Layer 9 of a small transformer language model trained on English Wikipedia (15 layers, counted from 0, width 128).
Take only the direct path to the model's output, skipping the later layers: a vector added to the residual stream pushes a token's score in proportion to its dot product with that token's output vector.

Output vectors of the tokens that the questions are about. A number n stands for n times 0.0092.
"uch": 13 -9 -4 16 -27 17 18 35 -89 -2 30 34 -45 -32 19 -17 -5 -21 21 17 8 2 6 6 -5 24 -27 -14 14 9 62 -12 -3 -23 -29 57 -34 20 -32 13 79 -5 43 6 -60 -12 -3 -38 -79 42 -11 18 10 -1 32 0 -65 35 -4 -18 25 72 76 -60 45 -2 -3 53 -75 -7 -31 7 -13 4 33 -35 -48 -18 25 -21 -85 13 16 -12 30 -2 -6 8 28 22 -19 -45 23 -35 -21 16 34 -55 -1 37 -3 -64 47 21 -6 -1 48 -21 48 -34 3 23 26 -48 14 33 -34 23 -8 45 55 -20 10 -43 -3 -14 -34 -13
"ive": -26 12 -18 53 -68 -14 -13 -17 -29 -23 43 40 -10 -9 8 36 5 -11 -14 1 18 30 46 3 -69 -16 32 -11 21 3 -26 -41 -13 14 -3 21 8 36 28 4 49 14 -27 24 -2 -16 -8 10 -60 45 -12 26 -54 46 -47 -4 8 31 -34 -13 -18 -41 72 2 18 28 44 35 9 -49 -1 -1 28 9 -5 -39 9 43 2 8 62 34 -25 75 21 7 19 53 -29 1 5 -56 -34 -13 -3 -37 43 -33 16 -1 -70 -53 44 -8 29 -74 7 -55 -65 -43 37 15 21 24 38 -17 19 15 -10 -9 -37 17 -1 29 -6 25 -75 -60
"ack": 69 -5 -25 -11 12 12 50 21 26 -4 60 -24 23 -7 -51 39 4 -30 39 17 -23 -37 17 -5 -11 -17 21 -55 -27 1 -17 -21 -77 33 -22 9 -13 -17 -17 -10 59 -22 21 -10 8 7 -10 -13 -36 85 5 33 13 23 -48 0 45 -41 29 -13 2 59 -4 -12 -26 24 11 -64 40 20 18 1 -8 40 22 -58 32 -5 -37 -28 -55 43 22 14 37 -23 12 25 3 17 -25 18 4 -12 -17 1 -6 -16 9 4 -47 -58 -17 -8 -74 11 -22 -9 38 8 4 4 37 -9 8 -17 -22 51 -37 18 17 16 22 -25 -1 -21 34 -44
"cted": -14 45 -26 -4 6 41 39 27 -11 -30 51 -34 23 -8 22 3 2 45 -13 -4 72 -28 -31 7 -40 40 35 -17 25 -2 -7 -25 22 2 -34 62 -8 -29 12 69 87 16 -5 -24 23 -32 -20 -29 -12 -32 -44 24 -7 -29 10 -34 -2 -36 37 45 -46 15 32 -50 -40 -34 -6 5 -52 34 16 16 28 69 32 15 -54 44 42 -11 44 -29 47 4 36 -57 -11 -12 -43 41 40 -47 52 -87 -42 40 -17 -43 20 16 15 -59 -47 -12 8 -54 38 -33 39 -38 -17 16 -9 17 5 -59 47 34 41 -42 9 -57 22 14 10 1 -73 -51
"eries": -18 12 -33 0 -21 -38 19 -10 -13 -25 24 -56 -43 -1 39 -7 20 15 21 -9 -46 23 24 28 28 9 -9 -32 47 30 -13 -30 -18 -37 -13 15 -14 51 -45 26 87 -15 -9 28 -82 5 -20 24 -9 10 -30 53 -43 62 46 7 12 -27 29 -31 -13 -31 -37 4 -41 -32 8 11 -18 52 -24 0 1 31 -6 29 -31 -14 30 -35 45 -19 1 85 35 -16 -71 22 -19 46 9 -6 -8 -33 12 38 57 -50 16 -31 -13 1 28 75 -16 -16 31 -11 62 -58 52 -30 -27 -18 -39 -10 -13 66 -51 19 -7 -15 62 44 4 -44 -34 -33
"ional": -21 40 -61 66 -16 -19 24 4 -62 -21 64 3 4 14 -39 -6 -7 -20 13 12 88 -41 84 16 -61 -9 53 1 62 -9 -23 -10 -46 -26 24 -9 34 36 5 -14 65 31 -5 -2 8 -70 -6 25 -66 79 7 -26 -65 -19 40 -19 -15 8 21 22 20 -39 61 -13 -18 18 78 -13 -15 -16 -15 -16 -2 39 22 3 -4 -22 69 7 10 -13 23 26 7 -42 -28 -55 -3 71 -5 -33 -20 -33 -26 77 22 -76 19 8 -3 -22 27 32 -36 -17 29 -71 -39 -62 -24 -41 22 2 -2 -29 -12 35 15 20 -34 -51 -23 -12 5 -2 27 52
"em": 37 -8 66 41 9 -77 29 -16 -13 23 56 3 23 -35 -7 43 15 -24 29 5 -7 -8 44 -18 -1 4 36 -22 -10 -14 13 37 43 -10 -11 1 -82 45 -4 -12 59 -10 8 -43 -33 52 -1 20 -55 -58 9 -33 3 -32 50 29 -7 2 22 3 -9 -54 -16 22 -37 -22 -37 38 -33 -17 -47 -24 -11 14 53 8 -61 -44 -30 5 19 26 -14 -17 -15 6 44 -20 0 12 39 -18 -29 11 4 -6 24 -44 -3 17 -22 -22 60 -42 9 -21 33 -14 4 -18 5 11 34 22 -9 -22 19 45 -10 9 36 2 51 -2 -11 -6 -18 -65
" season": -16 41 -24 43 -5 19 12 27 -14 -28 68 -27 -24 42 30 13 -45 32 -26 -22 -6 2 7 -19 25 3 19 -18 12 54 -25 -10 -31 12 -25 12 17 30 12 -65 1 23 -48 -3 -28 -21 -13 -24 21 13 -39 24 10 -5 10 -4 -27 -13 16 -17 25 6 8 40 50 -27 37 12 -22 7 -18 19 14 -1 23 -29 12 12 -36 4 23 87 -21 77 25 -42 -32 58 -49 10 21 -11 46 -13 4 45 32 22 4 -22 24 23 -36 -36 -21 -6 34 -10 11 -20 41 -60 -4 -28 -35 -14 -50 32 -82 5 4 -13 30 -31 12 -50 -31 -70
"D": -20 -14 -63 1 -1 12 -30 -1 -17 -33 -6 5 -3 5 -40 19 10 29 7 2 41 -28 4 4 13 -11 2 25 7 -7 -25 -12 32 -4 5 -23 -9 15 -39 39 10 6 15 -3 46 -39 -12 -6 -23 16 -32 4 -1 -25 -11 -9 -45 4 -2 47 8 24 -27 -1 -32 -2 -45 -4 -5 52 -42 -1 -31 19 41 1 -9 34 46 39 83 37 21 -21 10 23 31 -28 7 -40 -38 -16 -22 11 2 -39 30 -56 15 -8 -47 15 3 0 9 52 20 -8 43 16 -16 12 8 -3 -24 -19 12 16 -48 23 -11 -12 26 19 9 16 10 -23
"ng": 37 1 -35 -8 -48 -26 24 4 18 -8 -23 7 -40 5 43 47 -51 53 26 -12 -20 -73 -20 -31 -57 67 -16 -24 54 11 -8 -3 -5 3 23 42 -26 -25 -12 9 94 -22 4 -19 24 -3 -3 -64 27 46 -7 31 -3 -20 6 -41 -20 -9 68 42 -34 19 53 -40 11 -2 -49 -56 -80 -23 26 -21 -20 19 -2 -10 -5 78 52 20 -63 0 11 50 -5 -31 -24 31 25 -19 7 -57 -1 29 24 29 -26 -3 -5 -2 -38 -30 13 1 -36 -8 50 -12 5 19 -10 1 30 -22 40 -12 -48 12 -36 31 34 -11 30 16 72 -27 -38 28
"ide": -8 0 1 13 17 -22 47 -33 -17 -10 8 -38 9 41 -15 -31 57 4 5 -44 -27 46 41 10 -27 26 57 -39 22 -1 -35 10 -18 21 -53 26 -6 -12 -2 67 46 68 -4 20 -47 11 -4 -29 -31 21 7 11 -3 64 -8 8 46 2 -26 -47 46 -38 -4 8 22 31 -27 -52 -12 63 -14 6 -2 16 49 -32 11 62 44 -39 -69 -6 29 32 -10 -12 -4 -26 36 -9 -15 44 -46 -20 -52 10 47 -9 -10 -71 -1 -39 84 -32 -14 22 45 -52 -14 -29 12 -2 6 -46 7 28 -41 69 -81 -1 -30 0 18 -52 -12 -20 -18 21

Each question shows what one neuron of this layer's MLP adds at an activation of 1. A number n stands for n times 0.007.

n397: -29 -3 -22 -42 -5 30 -10 34 -11 -6 -5 -1 -7 -10 -59 22 -7 46 1 20 -30 13 -7 2 18 20 2 -5 -8 -42 14 32 -8 43 17 6 1 -34 -36 -24 -17 27 -34 24 21 -7 -23 12 -3 50 -34 28 25 -1 -21 10 10 18 -7 -31 7 15 26 -14 -4 1 -3 -15 -13 -16 -1 7 2 33 24 -12 -10 23 -8 34 -31 36 -35 -19 -40 -3 -34 -35 12 35 1 7 21 22 -19 1 7 -12 -25 -4 6 -21 -29 14 4 -4 8 16 5 9 10 -31 -8 26 22 31 4 -3 5 33 1 -1 -3 -5 -33 -6 17 8
Which of these tokens does it push down most? "em"

n84: 20 29 19 -29 6 -14 9 12 17 -16 -9 -5 -15 -8 -2 -36 -5 22 16 -13 -32 -3 7 -19 20 10 -7 15 7 14 6 25 0 29 10 39 27 6 38 13 13 -28 -8 -12 8 -15 3 17 7 28 -34 5 8 -42 -13 18 -30 -26 6 -48 11 -27 21 21 11 -39 20 8 -16 -27 -1 22 -35 5 22 -35 -10 -15 24 24 -40 -22 17 -10 2 30 1 3 23 -32 9 -6 2 -25 -6 -32 14 3 -12 20 -7 31 -10 9 0 7 15 -22 20 -29 -28 5 33 -10 28 -5 -2 -26 -12 3 32 -10 -24 -9 -12 38 22 5
Which two tokens does it push up most, strongest first? "uch", "ng"

n263: 6 13 -16 3 -9 -22 10 -25 27 0 -28 -8 -4 -20 33 11 27 17 5 -14 2 27 3 0 8 -27 2 9 37 -10 4 8 12 -1 -5 10 -7 11 2 7 5 23 -28 -41 -34 -10 12 10 -8 -19 -3 -5 30 17 -10 3 7 -1 28 -7 -13 -16 -2 -11 -9 17 -6 4 -16 7 -9 24 -26 -10 -6 13 36 1 -41 -3 5 31 -1 -24 -52 3 2 3 16 -1 -18 -9 -16 -19 31 19 30 1 30 24 -36 -1 -3 -12 -22 7 6 28 4 7 -20 -4 -10 16 -8 18 -2 10 -21 -29 -17 16 -36 3 -32 32 -5 5
Pushed up most: "em"

n158: -19 8 8 -3 -9 -11 -44 12 29 17 -11 -1 27 23 -5 -14 10 -12 4 -16 -42 19 -1 12 6 32 17 -7 0 -18 -12 15 33 5 0 -21 6 -17 31 8 41 -9 -20 -6 -1 -7 14 -9 -1 23 17 -17 -28 10 5 2 -4 8 10 16 -47 -11 0 -20 -23 -8 -21 11 43 -21 -25 -13 6 -29 -13 0 -7 -32 -6 4 8 41 -46 56 16 -21 27 28 6 4 -7 24 -34 -5 8 27 -3 -12 13 10 -13 7 39 16 -4 -20 1 26 -12 -12 13 -1 -8 -19 -26 -24 40 -6 -21 -34 20 -11 -13 -22 16 15 7 21
Which of these tokens does it push down most? "uch"

n382: -24 5 22 10 -7 -5 -6 -2 20 2 -2 -6 -1 -20 18 2 -15 23 5 -18 36 -13 -13 -11 28 9 0 18 -22 -5 -14 3 -14 -14 -13 -15 8 6 -6 -5 47 -23 12 -7 -24 13 -3 -9 5 -17 34 -7 -6 -2 27 -14 8 -16 -27 16 -5 -26 -10 3 0 -17 -8 -2 -12 20 20 -12 -14 -40 12 -24 -15 -29 7 28 21 9 10 -38 -19 -5 39 1 -28 25 27 -5 -10 -9 10 12 6 -6 20 -13 18 1 -11 1 -16 7 2 4 -32 -19 41 -43 35 12 -7 -21 -9 -2 40 44 -24 18 -16 11 15 38 11 -16
Which two tokens does it push up most, strongest first? "em", "ional"

n459: -30 -9 -16 -19 -5 20 -4 -6 -4 12 4 20 3 36 19 29 -18 38 8 -1 32 52 17 -20 -10 -6 -15 -44 2 9 25 19 1 -20 -21 19 7 18 -2 -10 -17 -10 -7 1 33 -19 7 -16 12 -9 -21 -17 -7 -26 3 6 -20 -2 6 11 -6 12 14 -9 13 23 -23 38 -13 9 6 -19 -13 10 4 32 -8 -49 8 6 4 26 12 -11 12 -45 17 -22 11 3 -22 -31 -1 -29 -11 23 9 -11 -2 1 13 -13 -16 -11 28 -20 7 -23 -12 -12 -22 16 -6 3 10 -1 35 -33 48 -9 8 -8 14 -2 -57 9 -21 61
Pushed up most: "cted"

n369: 21 -20 14 -13 -1 -1 6 -11 11 -12 -19 -27 -6 -10 -3 -1 -20 46 41 -5 -4 19 31 20 5 -11 1 2 1 13 7 28 3 -14 -17 22 5 12 -18 11 -13 -14 -9 -10 2 -36 19 10 -25 -50 26 10 32 23 -25 -21 4 10 -35 4 11 -17 -14 -21 2 28 -25 3 10 29 -16 -14 1 -9 9 -8 32 -13 -34 -14 0 10 -21 -14 23 25 -22 30 -15 -3 -18 1 -16 23 -33 34 7 18 -11 6 27 -14 -15 -10 1 -17 0 -12 21 37 3 -52 5 10 11 -21 -7 -6 -15 -21 -38 -13 19 15 26 2 24 2
Pushed up most: "ide"

n482: -26 -3 -17 15 10 -9 -5 4 -10 -39 -13 -38 -50 -22 37 2 -3 -12 1 -2 -30 -15 -2 -8 -1 7 -3 8 -6 -4 -8 -13 -4 -20 6 9 -20 3 -25 -16 30 -7 -6 9 -15 -18 2 20 12 10 3 16 12 -30 5 -21 -15 8 39 13 -8 5 13 -11 15 -15 -1 -18 -10 36 16 29 13 10 21 -6 8 11 18 11 -8 14 40 20 23 1 3 -16 -17 -7 -4 14 6 -16 -3 -2 24 10 0 -16 -4 1 -11 -38 -8 12 5 1 -4 -64 32 -13 -26 13 25 27 17 25 6 10 3 10 -2 -7 -4 -6 -3 8
Pushed up most: "eries"

n502: -5 -66 -14 13 13 5 -6 13 -26 -3 17 30 30 -30 29 14 -24 -18 11 0 14 -7 10 -20 -18 -18 -20 -22 37 4 26 14 6 -6 50 18 5 22 -6 -25 -40 -4 10 0 -1 -21 -12 21 -4 7 22 -13 39 -13 -16 8 -10 -9 -23 -26 19 14 24 4 33 -26 -20 -4 -6 2 22 -11 -5 -36 12 15 4 -3 -1 1 -5 -50 -3 13 1 -14 13 -18 -4 -10 19 -3 -21 18 24 2 29 -26 -39 16 -24 -6 18 34 1 -14 25 -28 19 37 -1 -6 -25 -4 4 33 -44 2 15 -29 -47 -21 15 -20 -6 -12 20 28
Which three tokens does it push up most, strongest first? "uch", "ional", "ng"

n282: 15 -5 7 -3 -4 4 0 -13 28 -19 -13 -25 17 -26 -6 -27 -3 10 -15 19 15 6 8 27 -17 5 -41 -7 -14 -10 -16 19 26 -11 -10 14 -8 -13 -8 -10 17 -12 -26 -44 -9 6 -27 1 -24 10 1 -20 8 17 -14 6 -12 13 20 6 2 5 20 7 18 -2 11 -27 -37 -2 40 28 -15 6 25 6 28 20 0 33 -3 -1 -4 -48 -8 17 9 -14 -15 -18 -19 -9 -7 -24 21 43 20 19 24 -3 -27 6 19 27 -12 5 9 -48 5 -28 28 9 -8 25 17 -2 -6 7 -9 8 -18 12 -12 -15 12 -11 -4 24
Which of these tokens does it push down most? " season"

n360: -6 -34 7 11 -21 11 22 -3 1 1 -16 -28 -6 5 28 -9 3 -6 9 3 27 -5 -43 2 3 14 -9 34 8 -7 0 -15 -13 -5 -14 -6 39 12 -17 -12 -3 -23 0 19 -7 15 24 -18 -4 -8 62 18 -36 11 29 32 -1 16 -6 18 -19 7 12 10 0 -16 -34 20 -2 9 -2 11 -22 -1 7 -8 12 10 34 -9 21 3 16 -4 2 2 -30 13 13 -2 -1 -11 14 -2 8 -34 2 12 4 -1 2 -34 18 -8 -7 -22 -11 14 -4 -6 -2 -16 4 28 -12 -12 0 -10 -12 -21 10 6 -12 2 8 -22 -10 -4
Which of these tokens does it push down most? "ack"

n432: -5 -37 -10 20 -2 21 15 26 5 -31 3 20 7 1 5 2 14 6 23 -10 -43 -6 7 -25 -5 -30 -17 36 33 -1 -6 -6 -6 0 7 50 -9 -23 -1 -34 23 10 -18 -20 47 -13 -5 -24 -9 20 13 19 5 19 -30 -6 -8 10 6 -31 44 27 -1 -12 -39 -5 10 5 16 23 32 1 -9 29 3 -27 3 1 23 -12 -17 16 -33 0 6 12 -11 -12 -15 -8 13 -3 -26 11 3 -10 8 -1 15 21 -35 -16 -13 -28 -10 -29 -16 -24 48 62 -40 -4 15 -6 11 15 -17 13 -9 9 29 16 12 3 -22 -38 -28 10
Which two tokens does it push up most, strongest first? "ack", "ng"

n292: 31 -19 -20 -56 19 -4 -1 -40 21 15 -2 -29 -8 -9 -19 -7 4 26 -1 8 45 17 11 -6 31 8 13 9 -7 -10 -27 19 -18 -1 18 -20 -1 -42 -12 -23 -15 -29 30 1 -10 9 -26 5 20 -12 16 17 -3 13 30 11 -43 -19 29 15 -31 13 -16 1 19 13 23 -21 11 -25 -6 -10 -24 -11 15 38 -9 51 3 -16 -22 -2 5 5 16 -18 6 16 25 14 47 -17 21 -16 -7 40 24 -8 -1 9 9 8 -15 -22 -13 -22 7 15 1 -21 4 -37 39 -4 -17 -16 -14 -4 -20 -3 10 -15 -27 11 -13 27 -4 41
Pushed up most: "ng"

n277: 0 10 10 14 -29 -12 18 47 -5 35 -18 -2 -24 -38 3 23 -24 -9 -4 -15 -50 15 10 -29 -6 7 -29 -18 12 -8 11 43 -2 12 -25 -1 20 8 -29 26 16 -3 -16 -1 9 3 -4 28 16 -9 -15 -39 -11 31 3 3 6 -17 9 -6 6 1 19 25 18 10 -29 -8 -11 -4 33 11 30 2 -7 7 -3 -30 10 -29 0 11 14 -5 -27 -16 4 -19 7 -30 42 39 -22 9 -20 30 39 23 8 9 -23 -22 11 2 -15 1 -13 -24 -39 -7 50 -7 -19 5 3 49 7 -14 18 10 -25 -17 -2 -21 18 -11 15 16
Pushed up most: "ide"

n147: 18 21 31 -36 10 -5 -21 -2 16 -29 -38 -13 -1 2 7 18 3 44 -8 12 26 27 -7 9 23 -65 2 12 -12 4 -4 10 6 -7 -6 -2 -23 -12 14 -35 -30 -1 -22 -19 13 -4 7 -26 -40 -6 -19 -24 -5 11 -41 -1 -6 2 -4 5 -20 12 -5 20 -19 -19 -19 -12 -23 19 1 15 5 30 4 0 16 -18 31 -2 -1 9 15 -5 -19 -6 -9 33 5 29 1 21 25 -23 13 14 10 11 -17 3 -15 8 23 -7 -2 -4 -50 67 7 -4 9 11 -24 3 30 -33 10 -11 33 15 -3 -10 16 6 -4 -9 6 -11
Pushed up most: "cted"

n217: -10 19 -31 23 -2 -20 -26 -9 7 21 -22 9 29 7 -11 -2 0 7 -21 -29 17 -33 7 0 23 -38 1 -6 -4 -4 18 -11 2 2 -40 -21 17 -6 -28 -3 24 -5 13 -14 -31 -11 -31 -8 1 12 -24 3 10 -15 -10 17 -33 33 -35 -11 9 18 -6 9 -17 12 -19 -23 -18 -21 0 -56 16 11 30 20 -26 11 -1 10 9 -12 18 40 -10 -3 14 -2 32 30 -2 20 14 -11 -23 25 -6 -1 4 -29 5 14 -8 -5 26 -9 10 24 -17 19 4 20 3 -30 18 5 30 15 5 7 14 -4 17 3 1 7 31 26
Which of these tokens does it push down most? "ive"

n81: -8 3 23 -14 0 9 -23 -12 -13 5 -23 23 2 13 2 15 -18 -1 13 6 17 29 -1 -7 2 2 -10 17 -4 24 27 1 37 42 -26 -6 48 -27 -23 -16 10 -11 -8 -5 12 -9 12 7 -24 -28 -65 -15 -26 15 -4 11 4 -7 -6 6 4 4 -21 6 -5 -35 36 17 11 19 -36 -11 2 -20 -16 -10 -44 10 41 14 -17 2 -32 -9 -9 5 23 -34 7 24 2 26 17 -46 -22 -3 13 23 -5 -33 11 -13 9 -3 -1 -13 21 30 -42 -45 -6 -4 18 -22 12 -13 35 29 -4 26 11 17 2 26 -11 -35 -28 4
Which of these tokens does it push down most? "ack"

n17: 2 -20 -5 4 -1 11 0 9 -18 -12 -1 20 7 2 -1 -14 15 6 3 42 -18 5 -7 -26 28 -33 -44 15 5 33 -17 28 41 -21 1 -42 -5 -6 48 -14 -1 -13 -4 6 31 11 3 -16 37 -20 9 23 -2 6 -23 3 5 -8 -11 -15 16 34 30 28 28 -56 0 12 -18 -7 10 -22 19 -3 -8 24 -14 12 -11 -45 -1 24 -19 5 17 24 -11 -6 -28 -5 -34 -43 12 -31 -27 8 1 26 6 1 -38 42 -48 21 17 -8 2 39 10 11 -16 15 18 -20 32 -11 19 11 15 7 -41 -6 14 -17 3 3 11 -37
Pushed up most: " season"